Layer 11 of a small transformer language model trained on English Wikipedia (16 layers, counted from 0, width 128). Numbers have three digits each and are written without spaces.
Take only the direct path to the model's output, skipping the later layers: a vector added to the residual stream pushes a token's score in proportion to its dot product with that token's output vector.

Output vectors of the tokens that the questions are about. A number n stands for (n - 500) times 0.0026.
" students": 609510611493352348438392257649440532539581422392582422456398664493737546439334430563451493472475625421452389424493353493605488332519551540469717483388476693560408618330322819366573690393707651481607369521513547454627463576203382733589487610385341669330523534489482628583425424776272357411500442493562561510478271720662309471500486444609605508565345714592541310545686621293318368596439
" critic": 757517496381588363477500447560356507625685395429404773343503630565918605624441483590422580507654660374482428654397489440575468364444522586485490477512446443676679394351493682323596590528550582423482592504445541398391411540522484689544475507579266521399579341466427472532147546664549280389456655479477226396402448531367304746427403412456689671432612553591630303371508317426100602566383
" Succeeded": 665451689758927480609554383455476364647720257437473773250341265360828831321251437604615695127740263475400348703510360776440500312478467680660491202558024694683500756534444556386441518239591658381238363458390513478676347664264227593397454702611594558438262369373347662500224595710335599206611500516706264683420555461521613579566515364221533445886641431851717536158619266511130623360221
" others": 742526724382519515732673346453437299883418460356742526487427651525574532555416283189581532458585612396514427563419327612439495246530471699553714440649297519586578492366500578296504903428776480687669630508423380298523525258352249563487477476383273538529398571542452548799652642661468487366574466648850536538340424755496236557402449517592534420530245741438589550365609580399574384578504
" debut": 400542373547549482463545345648403530632538293494469589334568422262403707372397378612693610658526689266381389580514419437805466366327580591451324315373689312454524541327664489213276539582496632434545516489384549580410453391692492740527478481617437433220563590425590623308198613616485488473589411567386301645473382556422527481540471484339598661484612507318601250417614548745384362503590
" person": 543668520541592522496592590542338376611347519492581542345435595510648362550615455428440462603538487672459439458450487519592340387418529516553741467508504488742469461266389595224503582416535628554500656393509489479656571525420471708409496471765395550496411476490327264493319660647360406405520485561673533570444449608282307405601383500388497688427391518453725555326595516496289538713448
"embers": 635587529803510430786330590650317476741628253503747675504393630591485548493398380682511543399405641372503477768236260668500337575614464553667595477302451462627526681374433653462376412620685585513500626387324693668605382338360308619559445504626432676486351340236524636553380528532571406353681684520364415435401369474476426610484386371327378521534415749637488532504561332285062326513334
" zone": 344855565886477546695626677568430261529658441348620530711391541211490618480267674482504628557682320458624422405519288658440424515558578620656407308614426477339440579239365492521352560322513624743397260444493605492565483434467527430566483689648371500401391541404442559484579480392644240529560361508535408391537375624202577420601392401288131625559447615439534428599560417647410450706249
" women": 500605597611475602516640555558394430533481500358575248369489604645630590510440309507475450515599491442436404525523388503618354537383511601378656503421493537629585551292373679353477674383629540365419519551695502390433456453296445777491497503582384583274593462532495512609509381494548356462495425650635455497392395542548547491441432444667626665603343579634305411442651593375436595564439
"|---|---|": 565679729685441552500695409466261491489477496348481618651388197286350419430435606520404500517851691400590457542570333505335434090533428679554529361370505457577388572500526760359614636374614797589323401500418792839478287535426454723566457419381293535247179599270399356509450537595464394109764263275554432321546338539393193413359306322216415586365435564752374305461441347208385626540609
" charac": 711504348666560339644547158661443232680659193358693559414459634512591565497513272573472572560750540593377368514403496542476230270410514480449595392464462563836408558316538447440518750407572547580550536450659516637563674262440350642657501435363267450219685593500430423676458691656633251339507423523606667339397573784282381480417421540285630602512459573624563518385597446360297346616535
" Wales": 368527339678337392338356465512513384420359600355526516528207269597741417345344446444420183353551597399539371554430347424545280558256365625452497351445317472557500366414412729342354483420476442594420208536447575644420409411318343428417485618533587491310404523469556543489366507489514496394580335695706442534300458473504355445369302481443572687636378653582434586291658482409720333438453
" player": 526622261600480694474661341591585319666451406378670444356451618500601544506666265590613490618668472451367423431576577374415680318353509524593676468512537377619427667379620722472529787405601534613384610432528537401451568485510523833479505723335398623306410326482447486394439558521574315418545471537500442564364672687443647589663407433496593611631454468486644357408548510668274479558346
" deg": 592475575444441211479692084606457604538555443457412517589712580555698633497407468458504609319486437452481391397393401466503565063488582531605573532338492467621430672434324586281260646477634535504692344734531513714563424359378587723707481572434445368505553420391260534651554450685530449352497573374638565576339262508576539500612552468600376532557135770548522304548563515274207403587365
" indust": 668586746570649290481666522564344377607626399343398732644380390245716601389291510682419562571718576395669429357446374643559476365522553404527687513589542404678579384455479582413392625427691783635461434374577729549696427465442293355507486694638365648433474588500458538560399429644528290620454477395584627599418485632303500394568432344478522548556453536486453512352424507538332525548458
" his": 683441748496384339607656344585477332491514421550543508624457533571783421574500506427603425493496651463431406581413364306732555474504494747538516568550408708382759507271463480153760564455748588471629416608433428534352576340375611417406494455602546590372614627526360427511271830553397485431478560604671465500450562508555407574592503384412474661727497454406560528554686438648485425350514
"ances": 670463365691551496723556463978428469675625801479654363572570718567602522585596727404448432596592455500395437858424558790388231613518388535429657200279333583696556561570216508550618500396680320689339409356449522626408269335299238350581450590557385522112256418408396426583487456369778428545623479509552373562180564678414545715318593554527545413449370789473525392575656379481445531440356
"atre": 602544588518661475337526133773528479838749382313518560429314184456479551307311472764398538434675684381449426650619478449417208516298261491463542198518280460596619372330558376513580662415584736575189504338550553555381531443478297597398485538221444716470509478477365632410682466603643301252711383487467573383413262523504447337309371266397215531468365604531615220349463746505313396607491
"andidate": 601569412530601457647595461530406283909596504520619668364422329533666419490464466554459456465745622488526491708449412476525638070431507727424666371524419364587702577337464805386645481622580553441439653569571372456421351240534333754424464734414348605287215364224388252578496467590548482424799484480344422192475616729448546681615413259585432543561312733673681320386593601580569408622369
"overnor": 681528552588773269734500491625415252592685496513574897155452281560531695335370402537488409557791695528503485663334500542530259453743530517495587398646403484675518555251496524504339636425422445561370513597404521509480553345319414666692433479606606633620162246345334429572383796690459323504823472571569361552337429581508500640545659426434368469711326469587722562339664391367524682650331
" period": 439649694683711448581355500565453618525690420347455602388554669144463410477493757612457635545706469406583434568455337637494383546475560497489576378577434506322409443449349549374522659235599598552490700348549581507623556459275619367486493497605266590332511384493517560659580575490616395426420554453669405614552394576290569486559546427479447595644383434319552374532540326342481397705419
" −": 454604547651570456438615313515516426434497433543482460403495361485437430416491521415474497304563331508566422416459372658369621247521583726593766497567484406449348452564481561488386546568457580512452550571479353539565444573366461511471467553509313425540335518467333302520514366594472412285527589551534423500546488628436276620572621556574411652467369527553489471481515508543500362438494

Output weights of attention head 0. The head adds the sum of these rows, row i times number i of z. A number n stands for (n - 500) times 0.0019.
o0: 411464665339525418432504470499490552474487382525457444651234391243582403416476378610429599407468440475672232626457660640665559647645503500712415490509524563281427311513516414663651558376521283558304388394635504456627463516330536542557528478696437545377277415450647434424479502280526454607613469462556442361538474470308498390549447477611530577487428429455648496570453594454562531448352
o1: 420513268314752480421578656864265457478788473487467390457535464477609476512349641431477515429599652445507589458530711571974546492358581266442333458478305569596642540431387531487590531650402592439613536407344637428643425495380543617550211437569413403592625571736508546435453656466512405518476392520408455498804405564471475443649531406464418332487492516446465592476441486556387535556522
o2: 521530474652585491507214634587362551517406531584692510516392703558670567666404440418486356501448538594683338472488462625519509595493339415634772574505413515417626384483589497559476570532602534683637506482461514545484634627429551424592276806520192411489687539458664531510521399602433538493494498572574374503554514445402610430426436586429501471493363647473617650495657544395581542477472
o3: 390625570326437425725415388484428556682385498755600425613602541495566482374427571443589415608573612502553382549673562447515606420312446388428606764384526350660607526441533555566466591545535547507718435445439422341594599557726496768442590533364492678493501450492579357417486538606473417573696511523309495573580595632616396531612491589461533568548583536478539512421600584590481356467578
o4: 428422544502540617347443541504411543422587537385257485570460388308267535513445593520695574509410249382597480392584600538616518533371459610519285522416546503445329732546497269574440544627549425565382406304548604606482453737512614585621186607347404372321567462427491502476379501519617456457361367634533571531498593543384594460673664575382486727320414533527516290591486573572620469627479
o5: 562694474546519342342500505469493520358435421355552502363498533257369591405315450477384581370321360563707538745493574702357470497464587549413380394532491578604594352543404505631714381382432431473292415458377472553704474408577526509536570352402455523188427394634454619448539526556743525432301458505548488511501532514546637421330619412500537462378413454552350454593265783492534527504548
o6: 504302460524544557483594434608430268489527491485411399491457361511502408422643543737361614531532424560499585565577613440548279501411388570535352526479505457491519346585545459518558582482579508351464524654575480458286538492497541501417838472578584567544332534713457284334577515378552406587672423707484422386589449489389545653505392573534464517594452284597555487619481485450377603264461
o7: 573496537462391554592622546332440444490469510454472491662408605507458414451557480536806402620571379452772237505348453690521474453422342456416490498564510516440494659479641321551553502525440366540785475487437644465427528547556480506410548560579653540621490592334454566591401593421559643449624482435499453455547464577545594587318570594480369562718321426517472608439484521540515456416527
o8: 476469375336609478562472648551304330593527530370662380426587586672468393383507201551332500561494441492524498279597644465441394485350438350692680408462528511567451605477551554601603603534507517438397441539442660492626521585526452805444577507536567463735228395504397259602349590517539592452431658607519562460663511644618588356613472624637616523542569636570404562334367591644521596633475
o9: 396537470530287466604377510626553305557270648518540461618505503806635606636582451207467290635465401532503613494378417614567547448642527629498611470354628555389534380586485458356464597339528428560737648550374492495379519438378497604386547417485425491536654594726513420551619403524280600510612655429497344424468572553600413454293473457432495213518591654363497550403493412382452418483495
o10: 458504451531258533612391465450700488664312479433529637505730495763524511713570372685372405366506501580519518501500396551335505486637522563448796413368537736751466441433585649343565584423772388272657394406502591365664534469332442418511414518575402458478573481567613540548599449596366681487482577578562642389352413527495517303329412541517583502427403817635423575575608439449544516589524
o11: 562682613615646659515643512629415569592513534551567465299472483447546587437690338335585486660587667429454672592486698572461459491505649341494708507588573424556564485338679556413569571403458518370410602431611571401242512570487505597666929701406405609477291369774541397520329559610503325367512444598332498563398368468593494469644406381516504430691665422462379560470486500571569575493476
o12: 435472534473470411314528602428421450494516564563648353499436537368386490586561474484417435477438485502649317438450478497660629372535606536388641428451536468562576577614496380416482579536428497553497524441272542542490616500478480513559627490504361564371619746660549595505550438354529340408557497515489637606416477538665335492329550408570537373412470465325396574399584460411501417462471
o13: 400590480462455487566604441434624318535354501634490588395668463598560629516656561693376471579641387451266610499299573338282461507517357650526554418445547444598340554610627533535719489280498392529617489593547314463435428321625533580577654463531579494699308424292581524597515454547530425557176583458448628466381562642586428405338441535581412557531605506562502580492528528510388654569258
o14: 395648501451551413458490365640600550483538388628465499452451461556549444594573385465202515411325652517398472542561643359509568548531317503485448360447579512666553475380309603246499513542589380513362552645401350715602305317486571410663393528532398552491598537429508413536534323518307312512360539543267555609435482453565405368419444549595553446325586322434415462569551385494369616292551
o15: 486550583642587418523647600704558469219731510318456644411482521394512463351301404487555576462588526545551287696428173251558622494597565571516355463571605612555535551416394517504496529414482550453610467439552569554329497413416295416299626571451434453491473457348496473485746537483534804476514423514489454483427707466339557344729417444614569357600593629541313524601402459478533485413479
o16: 455323521446519414642509572677445425453654304585450447499678640532699598493354558527275403485476401541364717545632533455624619303341381368329463533471516474461639598576212635341572459466558499460549571447481294423334300473524544546486372394618415481551738418347422418410488387495561402555427499381429516566530663548536452502391597536576580676356440566489499432444478485634378456500668
o17: 585371553438599586376513689370608369505613395565304452495383395499494317476549705456518459498464551470405522430353386568432533464428367624599621456495559412349513589459485401583475514594543422522623637479527508312377542476561494613536710470578581650755395517538389491523360640387414437523380443605518501556577655545499360713543596504466589427646464445625422438593576410409478573494517
o18: 424522554422630384561545324654640391508474480406454516275497361471485674472423593502708468602654592404567208379420486631308456519558341627487534532494376375522473616369719258538423509464325602415579434489523582304349451421479555340485200657471539497461474562302481532517486530551358548345528450291481514555466508551562493639443382521494557524510432367520474639397572423561553308611532
o19: 513543344512588533396407526713663549475540504508354459672631552403427541559514386535427537380459408702636575476574348498383434490551721697397543550490615431605369427394551459594359574427684273437549333557507352513691395574383513404645410516468587480563604494541405506614666447503454442470386399565553574632525615514456430431582524417510454528378543510558314534649617508389369379658512
o20: 441632369480588481505669603726462644617607442553466491523433548415567418442484483480379565494584416345613487467446622608504324528545458417412302512413489491577403451334629455526445621301473382434501521729711388495493583474481507472465753465558645527457522433426571517495529580395503468546640400450781467515571598439434523398478563550447484523385546497400529445555330497495315548485498
o21: 523545352521590635600409469656469512402395558455596432677763549555555480466511491466629426600338420520580473562390421438567559488477582482476556422343536392599260527477385553458341496546571419537764494452443431602475375700515587631490492526488469582535439604544556528685566529514383357509557454664530474488668583587575474689453553539270407614278588655637506523594808355295288498563550
o22: 446520532597445622509569509576399588616544564631652630556568669380479784533393594459546273549503452548506557744579517570692566560385425394458448585432370629567508506462620454657370560342294353463550423413423326592471521521382437497543819719460358451553680428630597648593711509553635579379559429369643566656518467467360623502511547450388397460557537607345258659536404566502543518602461
o23: 477489473462556662541457401394436488486423591542604451479659451573511648350512453499406457352372505552498379549497532358426554374381488382714395426465407619407464542534597386287578427670498521433629617683262322377394713513572504599417139478536684435615598611422410344363294702530591710515471474555446505435567421549381583578538609392526498546461445464422484484502265817578568351578467
o24: 539471556389377499527558326202433463441526577421430495325503548374577533501423656436582488447526515473627744372572626510368751476550327553482445573407333445542488620555418530511519441382414620562493530601483513443571361367475499493531486445476429607471551555464696542405566532453503500545610367355521461613553361496537310585461439446566345620410340361482520611525335393431538456562528
o25: 609645388421683523589460340593584484488429495600620676400579469513527616565507445540446367378385594570469565583408415334312557629586585626514484562707472346412399477448537542363650477508479511414498370558636326385392530519474564568632600460454567456402406496631319527529444374611506556441235451603410520520464594496488365537534506522407582483446626427404442465654511537479511352521586
o26: 544559618577636465423464549661586550496592579525497496453253547291453513402576400483583519670385516403460707520579518550582568393453313500669452417611517400424556541284588343570332536530492603482399500483554602486528501596549521534558326521433531486620488432186404585513468372625461550395455441633537521476600394512552539463562652536444527456541558338511458443456382473558351362614631
o27: 588421576409442643504576594475491407586522516647388459403286290332457517504501455307559586409312427415427581538685435473595563456451257454532316522505476434302521471350562569532505558477304431507465547760298227400364585664515664524369381665516567490515495388203443470364232624513572822479452379537391371295590513581463609573659552590552492445459475308643611436648518491643548398442610
o28: 297526551527664550500687642688410478618539637671507591516434432560287462514589558506496423601585572623678610551540519502593438637468783584603553536608513430351608628556573544432458627450383525298430615519570506525362488319430504435544332452583672475559402336394323462538426635552423361475546405684561514532620522400644519604466639391293531354458395569628380678472467584522563718522388
o29: 511383563346608554565411263465647478394595613534497663499536578262467720322548642430675545355380453398714771618560474655462452528429601611352451402382558775502494497513584365493471438573423261441628477486644650430458656619246482568503674449467605642619381506771481412441514512539449737320540566506512421467553526387430547431585608662602451462584532426416437747348400590618741566453512
o30: 493656508617508397449559606486568416470580499370416452394525408544575415364469418591603282727463624528471462526394443716404582515457409460627583410473477375507501462512558476632593492476472531375495374464482434334507571676400550677681445679469362385536350370579442459576678495604297457508644447422586610561514516503402483367406531416532399566620608494425383532664630456494394519436523
o31: 557480540444334643585532519629526360405462528736396598559443551552416444461538552443482420502599461474585542404577384513693494484452576415490519467533556468439548473467511536583393517494537634515543546574382255612450455657666490544461611446421565488858393615584609526391440540381601618502612578394538427478412502593556461380401547444507539495502387392407506529592575420517471478547513
o32: 512350457471432552412418488494609394532640610647509567692771696543467397479448525622567556454409450446555303484471370458580432493369613640417541518405550601460420594342570530270528525503628548524500564516447434471556552492477395404479600307578346468660666634673523498717483515553358441571459496448386527555485468557509523579267513442417453562468498584443526499457667398451389539333614
o33: 506504622646521441327493466651474455516574416455484560653420577397459366375370554456461379518470513513601644462622487298400554423518418639441418513548462662424571545476408583409446479465447547441365445683703612552363295502522574512483379440447349540562477462596533418389507575423566386537531476504589444498523497417542526509466436361552547657417442432488495516521315452543530406413574
o34: 484372387419381473452428156525490433562583643496586594450604476805657436654421328550377357537482667335359458571446529485505511541524527410585527355450517521422462454491505582432401536558432573334488523534490386587726515471405529625621487413519518486455621424683494659424498548402225517457612517656412572535513390203456558522569531477598497388605460646333461636448650378374472486296474
o35: 524560494596634660551370508723529528469492643304615399463564746698444520532520444492311541451573541707395373406340352677653406574707343490457491515561641542583435568389392436550486560391597453540510516565611470234526553405365476241496437750466687708399479521445540533597545547493473516358621576499424557468766451429400536396342413522525424431423385598593418496511627550435471292483623
o36: 593266429632565378505416458627456449416545690657561408447324571497621350426535552369447530440252406637447551374492597276560562481531794594431477509626521461491582504320438589589519557533489573533368502472657422662516446412555512579516630425483348356578413529459535559572589523260456530478523525447570338539432433428441519703563420434301291498548558408428439513546437453547528527292377
o37: 416448513711519521467437582526550452571353524519632487460524591493477606508602341460665520459325598460397503547353389507391498561424626527707575387468457441382457334519516282577592577459515575488467496492338340467594569568565589518387822516576608415314495584625556491543626321540431517589418523573453484545478460615405434557544523641573501374429462473507571427628509577315506468547614
o38: 454638417638504411523430646494456359400458595581585480455368399620458565410449595428504529322344423621652594411374423590425409575587434701570485418559621502465496341711659517647505296297437382723597526602255401574460606405536498456457492494486697452523315598527508452558502494481595544551336438382556350506552633506510610592326357445628449352625373552456401523457422599519597598390514
o39: 535556535559553588388742664416711522568509651773456393361429432653479268338578478546405521333745635305439527345437602362746351476418399480471616453485574498595662610403556493469597466549565715465305589635597647573363721536508509536540833575385637554652418561555618570456394527590461310300710553488459413555456521453528485488482612442412468460596380370471586571566470534411464601387476
o40: 396682513545390461618475464539479496547462579391342470418549440493532600481365742617798576496589431572528409572470546575652608505576357614416479453469507466534689624422374549458565522559624693531647344411360393400592575655411681497459417610495467520753586544515495555415245478557562332634603612574614321500415318465756377494361619461495702562570530386380457490482490589564671495488582
o41: 502450386561589523375434402686559383537354591461752481297404767362539418328495497631368419508622441414476467317359523587393376599634606423464444491568557534574663431371589582463502652616588337534547429580423466432610476474249477371529326454609612787622623524703418552654607469501538348453246684568583544419490488572433481465335474598405383515517678369264548650392331724434393519485527
o42: 529517562547496713453540587308444495534468577444597521555291490414591485583464488381368596493521503483552645480624385191325483696519546454547537567544478528635614338509452424446380527341453472573496472458570660701475522535359393615585525407549451462572510481578530643590678348540426450560380538405566552553478476596543472423485468559505570381279403711676572567409435545338576496428468
o43: 461494542499488761504532406595498430540440588483436529417356466367460489261362460406430427623587348647461345554631304470591584509459335349620540643579520569306581462619562702439599424564387644390468476568609398583409541510579554710508347400466512381412490490329346405325462509522426588562529413545588475416472505479378466542553545440699434577438559453598669475601427664589483556342435
o44: 471533544520304549389561600506417353389462485379506409355565528564527291484615547539373699473439431396434643623503486471420510387606406462421650411525606736792568389461450500456616316383388489373384573370438379500408378545593501503426479471519457533411359735383362471465480565464500442493844463514285495453590412400440507358547587572456589505511567481445480491454489290524427552330515
o45: 604482526651455493586335412379483455529629449361675358345571580793509593511530243384357492625601574604556368521373418469691547509573607437455681317571494548645546496260542630483473681688451556573660597491630510601373543397467394661445590696216751448655515530670417560581402334536446331396568567702432695694533428392684474595578544560597462472439401359498201469614648356593376482440583
o46: 507540235356281511451552248475490543461557587499497574540490502413507509401478556473548459478307656506274443467410402357750478589467470613597388553533393638633417472567519372605419252502451582400653441358374393608464337358394529565511514390543482450383462395274522288411440671547543744548598528529505632677447492529609549346479504535396672624427551714434530510548518693486637405811481
o47: 343504487586561467478356494267628469654649642311508552517455348434479464385505657549556487630576389475442632504484435317445482567538429555414546505607524431507488599488586287596450419451420485426470373512494642508423575471439507457477527578628436635360451297621355412498563352363516427494669542429431384575372473373602551411572522714503502483523684568519626544425478482421486503647410
o48: 526362264463391526483349470464384585459411478578665416362648380724579487656503634598535264580274619521394358493508390537499464529780380697580565571427516492558488595459376569474672576563646500409574562583256368430586560304449377434496359395607635600592519644316403629512211687450409511533449548472443604360453589392623512346300497656492615298381592587549398376535562606424368489478577
o49: 600362520560432426479560518448549471529430544590541605508500510528532539593515436514415482386496544510443439532444524358334393516387373455508561511445575630412511408626611451475538487540474500377425599475420431450627426446511494591480253450613416484565446431368418542400488466410488671608512580579436726301591614498423431496599504334477569583525386633446450576409585431475440588573499
o50: 451600560392440567450386603642512441582601556419429495606510482497479479334546519551414542581514508538643162469460640487570307655380392465461487566421590428527569652451438451619523483531525398581504468474551699438414565397376550378613324559594563642382508470464519500665536519526442392570535406739476515639572509446402472358466505537512413630476552496516489585356508550553571573635474
o51: 501438438539585571468509643382547521594493686539374436451425432493600376619533653579518391499397440391479757555494594347732663531431437721604320579596314569222696531563327499387439455521524531589196358794639693439515332563344664643473424615508561580718402561460531443389370585578496641552435647535704325585420768346421554554579700351562402519422577319555742451614567517431586355454488
o52: 462499477451434481677511481691713612457479447536341666695638345386462382691441553395260556400511388506398321500561405414644470572565493631278512643601537525460522566484491510572412339428611436475849461638650443616453292628491475533641551274526542436434501675821586774389501544581550693621241549340403584556423459394498475389515556349482319378434478482451533578495541578406506572586344
o53: 585371542508519565369532412484526487527539514423410437464392643496461564664370440439528454589633481446566646470500469528389539620476471528587577540509515548617505771339577471457436533472422500496404494449598478454440498457397415506512727599492407666451684526521592513473538602424419271449463479650438746546416525511502489688526502654499373600530614529602338639417554366523511401323435
o54: 379425360493244335544460526871465553455385601422647608588483674398534396383403455435437522513465393505383457376658424483519533564643662269454406644513565678518659420502497659361503464346493631313571523524588365655433507502446376472528325267380525523427442500561553531461379609369576628417521571495536563390500413432602585553370435583615615478546510540426350528556364550565478414351405
o55: 457343534442414496527462501628403424508578488633477653314579473460511407596548458584470491634455481480421593454521549567690717489430552455632344460492532626254594291582557610510507672553584508514649620406574503579468589485375638517353604458433376409613461396737534364474238642512462465497376457653530323521557533454503595570360475485562607520478539585483577384564557421590581294457618
o56: 578438419597549568647452476586482533501367452413499456411574491636397585492534360588393326384382471447432253484317469454441469598494293558563598464499556674514406587491613427599324579429627307422708341537513503387611448582354540458571282698466530317496508528387576546591616479587436740466316454420532338481524277593532615442359451436392600411433589493391433541554621525536439369546481
o57: 428819493602428513644500462434609314583427398462715487384470465389382465528560302504372424449237467580634478432630637390300455489372374562360666446534551605614403373566483608541642421379496374599537594663602508370550434448552442676478633489504538601416575536523321442272502479610503631503727459481561603512522624674544509414478503496426574559497541537344441544649473663505387426738703
o58: 570401371622583502531480543461384609471491509565481307594399607527498472451509327470523474532498386600504562552453507607486523418415422421588581562470532486369343481575483465866432439572405543596596587388484534567559592602510320598508801410355390450370522649450494471613561527594491704519538582614572587438730522440382319626616498529481660500370571517618602369506511468692450331475554
o59: 592519548347500463533732437388642552536510567282387398662538433454570265582622417525520460624617556445361376473561719336342445437462496505387530508418461356535430546483517572622438406578411458537468485636670561412437494489669534428401521508497607544597365527467556463443550568467368290547951494526648695292763599459492384565639437441555528686568467535432331613451484401474275456559539
o60: 386362452304571667413423407575628499671603421391459468647580326477656399557569562524535672490655567373495920480596541385399413501393574523505527486460538489350517435408473416578594442370531349444344669400428335509323430457486516520302379309643597365436486569396370418545585613434480629411438452583484625414503458697407605529587608489447678581328461564560569636673673544403517302585665
o61: 435612633602555568470371423456676470496595367509494499476602496333363439527558431482556601498413483469434663475588606479277558464525455384496551613433507554592535485757532495529425348593530489639438373648395239396517543530471442516503536606449410700526459425538289517311451652477547606475544419554487626465546496603549525441714481426569512417640525577256532594548435651412691456590448
o62: 445531715522480656536370429392533533523419558442560516509478569544398541335517602432458498378491485677508584444568504429437516460500445503422561445526686480550464548447448689408442433512345445559337465420529569442690361522491537480667582447469310545586541488412457628501549379580516399529301415367411473556461458453510553442568566476451358491539344385426557503562420526396497586524481
o63: 436502537363487573529519527679487499568631728372585496749526643641480466604566430396430487463389486421599486564514487721611460451468564466564544630486527590473414308437648535453386418499448399460677529444477529537211385431448416391411445584453348274649577472476543486678614363553480535526643450401500400327534421432467569374346468382560635424520558443620585658480558240413363446572507

Each question shows a token from some text and the vector z that the head gathered there. A number n stands for (n - 500) times 0.0067.

"ium": 491489469455475518537471473457504533484539462512505447412549477476404563523505464589474556516534476571519442507519547476438559483508547528468522455537457509432444483502447502451566506574477548
Which two tokens does it push up most, strongest first? "andidate", " −"

"son": 466485414410525379538440526662478661456444405498490501368439557535517566572594414505504526511523502699576383584511385668460502461365583577422413452507584366501644481444349401506602475482468659
Which of these tokens does it push up most? " critic"

"ine": 485505545355519600574353575625739411483558614608697505346445428433537475490614364435549601388523675542505441432535493399486661578479480319559488722479472526645576515465366429477449676381394427
Which of these tokens does it push up most? "ances"

" on": 505553566480401629465463525487660469474515576548469451426421480419400398503495482455482405547598662476630524507493605462453452504445390620456470609627431465459493438494471476486475477480461461
Which of these tokens does it push up most? "embers"

" time": 518523570473570526461562463418379527427480471587447528570521699508459446453435509505589532426489539585376559446531487550510559547565462405488499460451558534450591489597538453500494528571477514
Which of these tokens does it push up most? " zone"

"er": 481473485426457600589502742528626609558420556530474452413530508338592450512463409374460535643494394564577536548478497567534479602421492495559475475480524487620570494374452571479522477591517493
Which of these tokens does it push up most? " women"

" exp": 482541569578410557653431585609635579585287555611464272393519363430638501589574204291446407521477672608700445669425368502451473662632327713600510622517450665785754662605415401420458285476308460
Which two tokens does it push up most, strongest first? " students", " his"

"en": 563419468470459491553447647545588502437456488467447460467559418393570573496538326515485486598564410637600494532494541527496588524424565524497560557477509538578571429394477562457531528490460543
Which of these tokens does it push up most? " Wales"

":": 511532572475434632459478514440633482454498546565451440449432486402419394501463506462496437567573635465614514499483584475462457497460403635449496582625426471444496441464471466476488447489482484
Which of these tokens does it push up most? "embers"

"areer": 473622509437563587606359425527512576397435460490499503377367462553491466471514444358480519404548588573543471490465527497432504538320503509517606479555474470580526483532400473548462587561476413
Which of these tokens does it push down most? " others"

"ura": 452519377439388399552579538613485546660610534521399378525580527510472659568489525548601484558415380551562419550520478467549627470613509603486398589429616348487418610478517432448495343436475480
Which of these tokens does it push up most? "overnor"

" was": 479493497533543534477444532520566474432415447493580485478472446482540527543563427462470521538519551562523501504503467493477491479397496487467568506457509533622608422488453524497570540510412508
Which of these tokens does it push down most? "overnor"

"j": 666500555408587527566586526463481509588426408521332462431514561406574417545402433404534555479445520470432446487504453504525540497553377512544552471494522591602641516483424375460568464529447542
Which of these tokens does it push down most? "andidate"

"ge": 477463406473538431552510434450449529469503479533461509531474548566413517626583509541562499502515475580443424534479512472493506471530545578494510488510486502415436493518469538505545509423433478
Which of these tokens does it push up most? "|---|---|"

" of": 507512480431464588573456673547636581547447548514504440366532505388545455508494434410489532604467430538567498524479499570524518573436499523541468512499483500589559523435450553497499504554494509
Which two tokens does it push up most, strongest first? " women", " students"

"ek": 489352371459357424457481548518517481544515582497406544539519445377623529451460525623488507494552467458552479592595457528490511469476548641498502596454441424488528479491488488441496496536368573
Which of these tokens does it push up most? " others"

"A": 568558511380527547521454507482529619551418447501502455432469489375557317497426529351501587491480553414465559469469477589490627539413495636432617436579468438527646463445470450496564453485537577
Which of these tokens does it push up most? " indust"

"ity": 471626538580599510541387594535467727625358535540505497395483436614635379413461532369554546511491603428501484450509403489574534545406504670596619433424548411520593514440434388564483471507441555
Which of these tokens does it push down most? "andidate"

")": 499427503466587478579348561657426603395266370501338403402492561557498670509462480435441410549652460645553409587570547529501502464369472347524497279529468362496504385436521592540567447616478557
Which of these tokens does it push up most? " zone"

" Georg": 518434485484469499539456493456520513457529471535479480482513466428456543476522475582467522501510463521494487546519520519446567481502549560486555439515455498451502448493482533479530500519469543
Which of these tokens does it push up most? "andidate"

"/": 470586486437502581510447551571559600489513502469563337363516545547481522511511475438520607604484513498508486480496536507453629527415559505468454515553459467426512476564410514542431555524509479
Which of these tokens does it push up most? " charac"

" C": 504623526439541560633395430546529623406490476464490569349418434575512462462554373370481535401580609567535510478457576507399571525299515518512601498516523493567566491567398476546453556531485441
Which of these tokens does it push up most? "ances"

"-": 490523442474500531573410631514590570464484476440461611340493567463488417478523525415528540584398536453539506484544449535517507472429488548531497592505455482527538452480470506586537624586436443
Which of these tokens does it push up most? " charac"

"bour": 423433368550398379438583509525466519534549547563496531552434452511436610566583493638472463558468444587501384542535447516591566429551577596484432622527579546420452476469462532462485422415474433
Which of these tokens does it push down most? " period"

" the": 542631500503506629465411486343538680515458462575606405405477518396469249480402549455503573539475583433434521481429474622476625491455490692415558428562449469471639407421483496418589373502584455
Which of these tokens does it push down most? " his"

"C": 499445408453507493544483423518454576473534442591486499479533504527433494555594483521524500515526481576430423562471542527443499499521540652436541469487466499403455478478434522496567492446438544
Which of these tokens does it push down most? " students"

"p": 534433479478498502502448506467527513483479508479438487478497458425517527506526453528431514541542474500515498533552501533496533445433525546480597490500481434503551457507460469462546479531426595
Which of these tokens does it push up most? "atre"

"Un": 521488456353522445487419529524439514442626354513488667416515366438540431527618409541375502555504494634508466576456422574536478521421585546572482519346409568609723423564380396513510575515401598
Which of these tokens does it push down most? "embers"

"ran": 562513497286524643527436551501564384469428411477405510435533464354357526425355417577525541388518447472528540559536469523536552466422560606483427677586334566637503537555544405472418586568506496
Which of these tokens does it push down most? " player"

"es": 516593385493268509414485590532588329583511625564536559463714510609664455599582354352494417544522536703748398608466336467584377586346333614480339437339437408798583435376287583403350580464572607
Which of these tokens does it push up most? " deg"

",": 487467410524442434538533686567549583439502453455471519471462492411509627565568411569498521575580415617599463489538441608539597496437574576472496548467542507549651458422409571490560499486476547
Which of these tokens does it push down most? " period"

" en": 698487528402584530540615494433463547595448375528314471445497574389571382535365459376558603482429483479382447442488460550524573491539381502553613411483558581573651475439406387444604439545489557
Which of these tokens does it push up most? " zone"

" last": 619568571411647668497431503372474463327471526517484583513529698463378366462446382499560475384415584485481592540516375458447488506484341474549530650453412662620631482558408415444480701633522341
Which of these tokens does it push up most? " period"

"as": 482525400497422328475443561538497551563573593494525466554589497484509562502561529598528517561413419419611376495500473488504596426469582631444478526541474455510483521553498571552535462446489502
Which of these tokens does it push up most? " player"

" A": 571489524406562547520472446508491527440455435504456543527443523438515421532455438450490540473535577560487523506466468519524538540456502475435569481534426550521591470554446388446528524538496535
Which of these tokens does it push up most? " period"

"one": 506512451441457540527446477464556541417526399486544491394549504455407549503588442607456526517603475578533504476530513527466516474457617472488585424553469483478529442474435526490592591579497626
Which of these tokens does it push up most? "andidate"

" pr": 401646460509502685484371388511607508550522506438548501334469586572423436447642534466637537508500544455572590394542469623534688422444496666467490625576364528482534500479501452566423535551453418
Which of these tokens does it push up most? " students"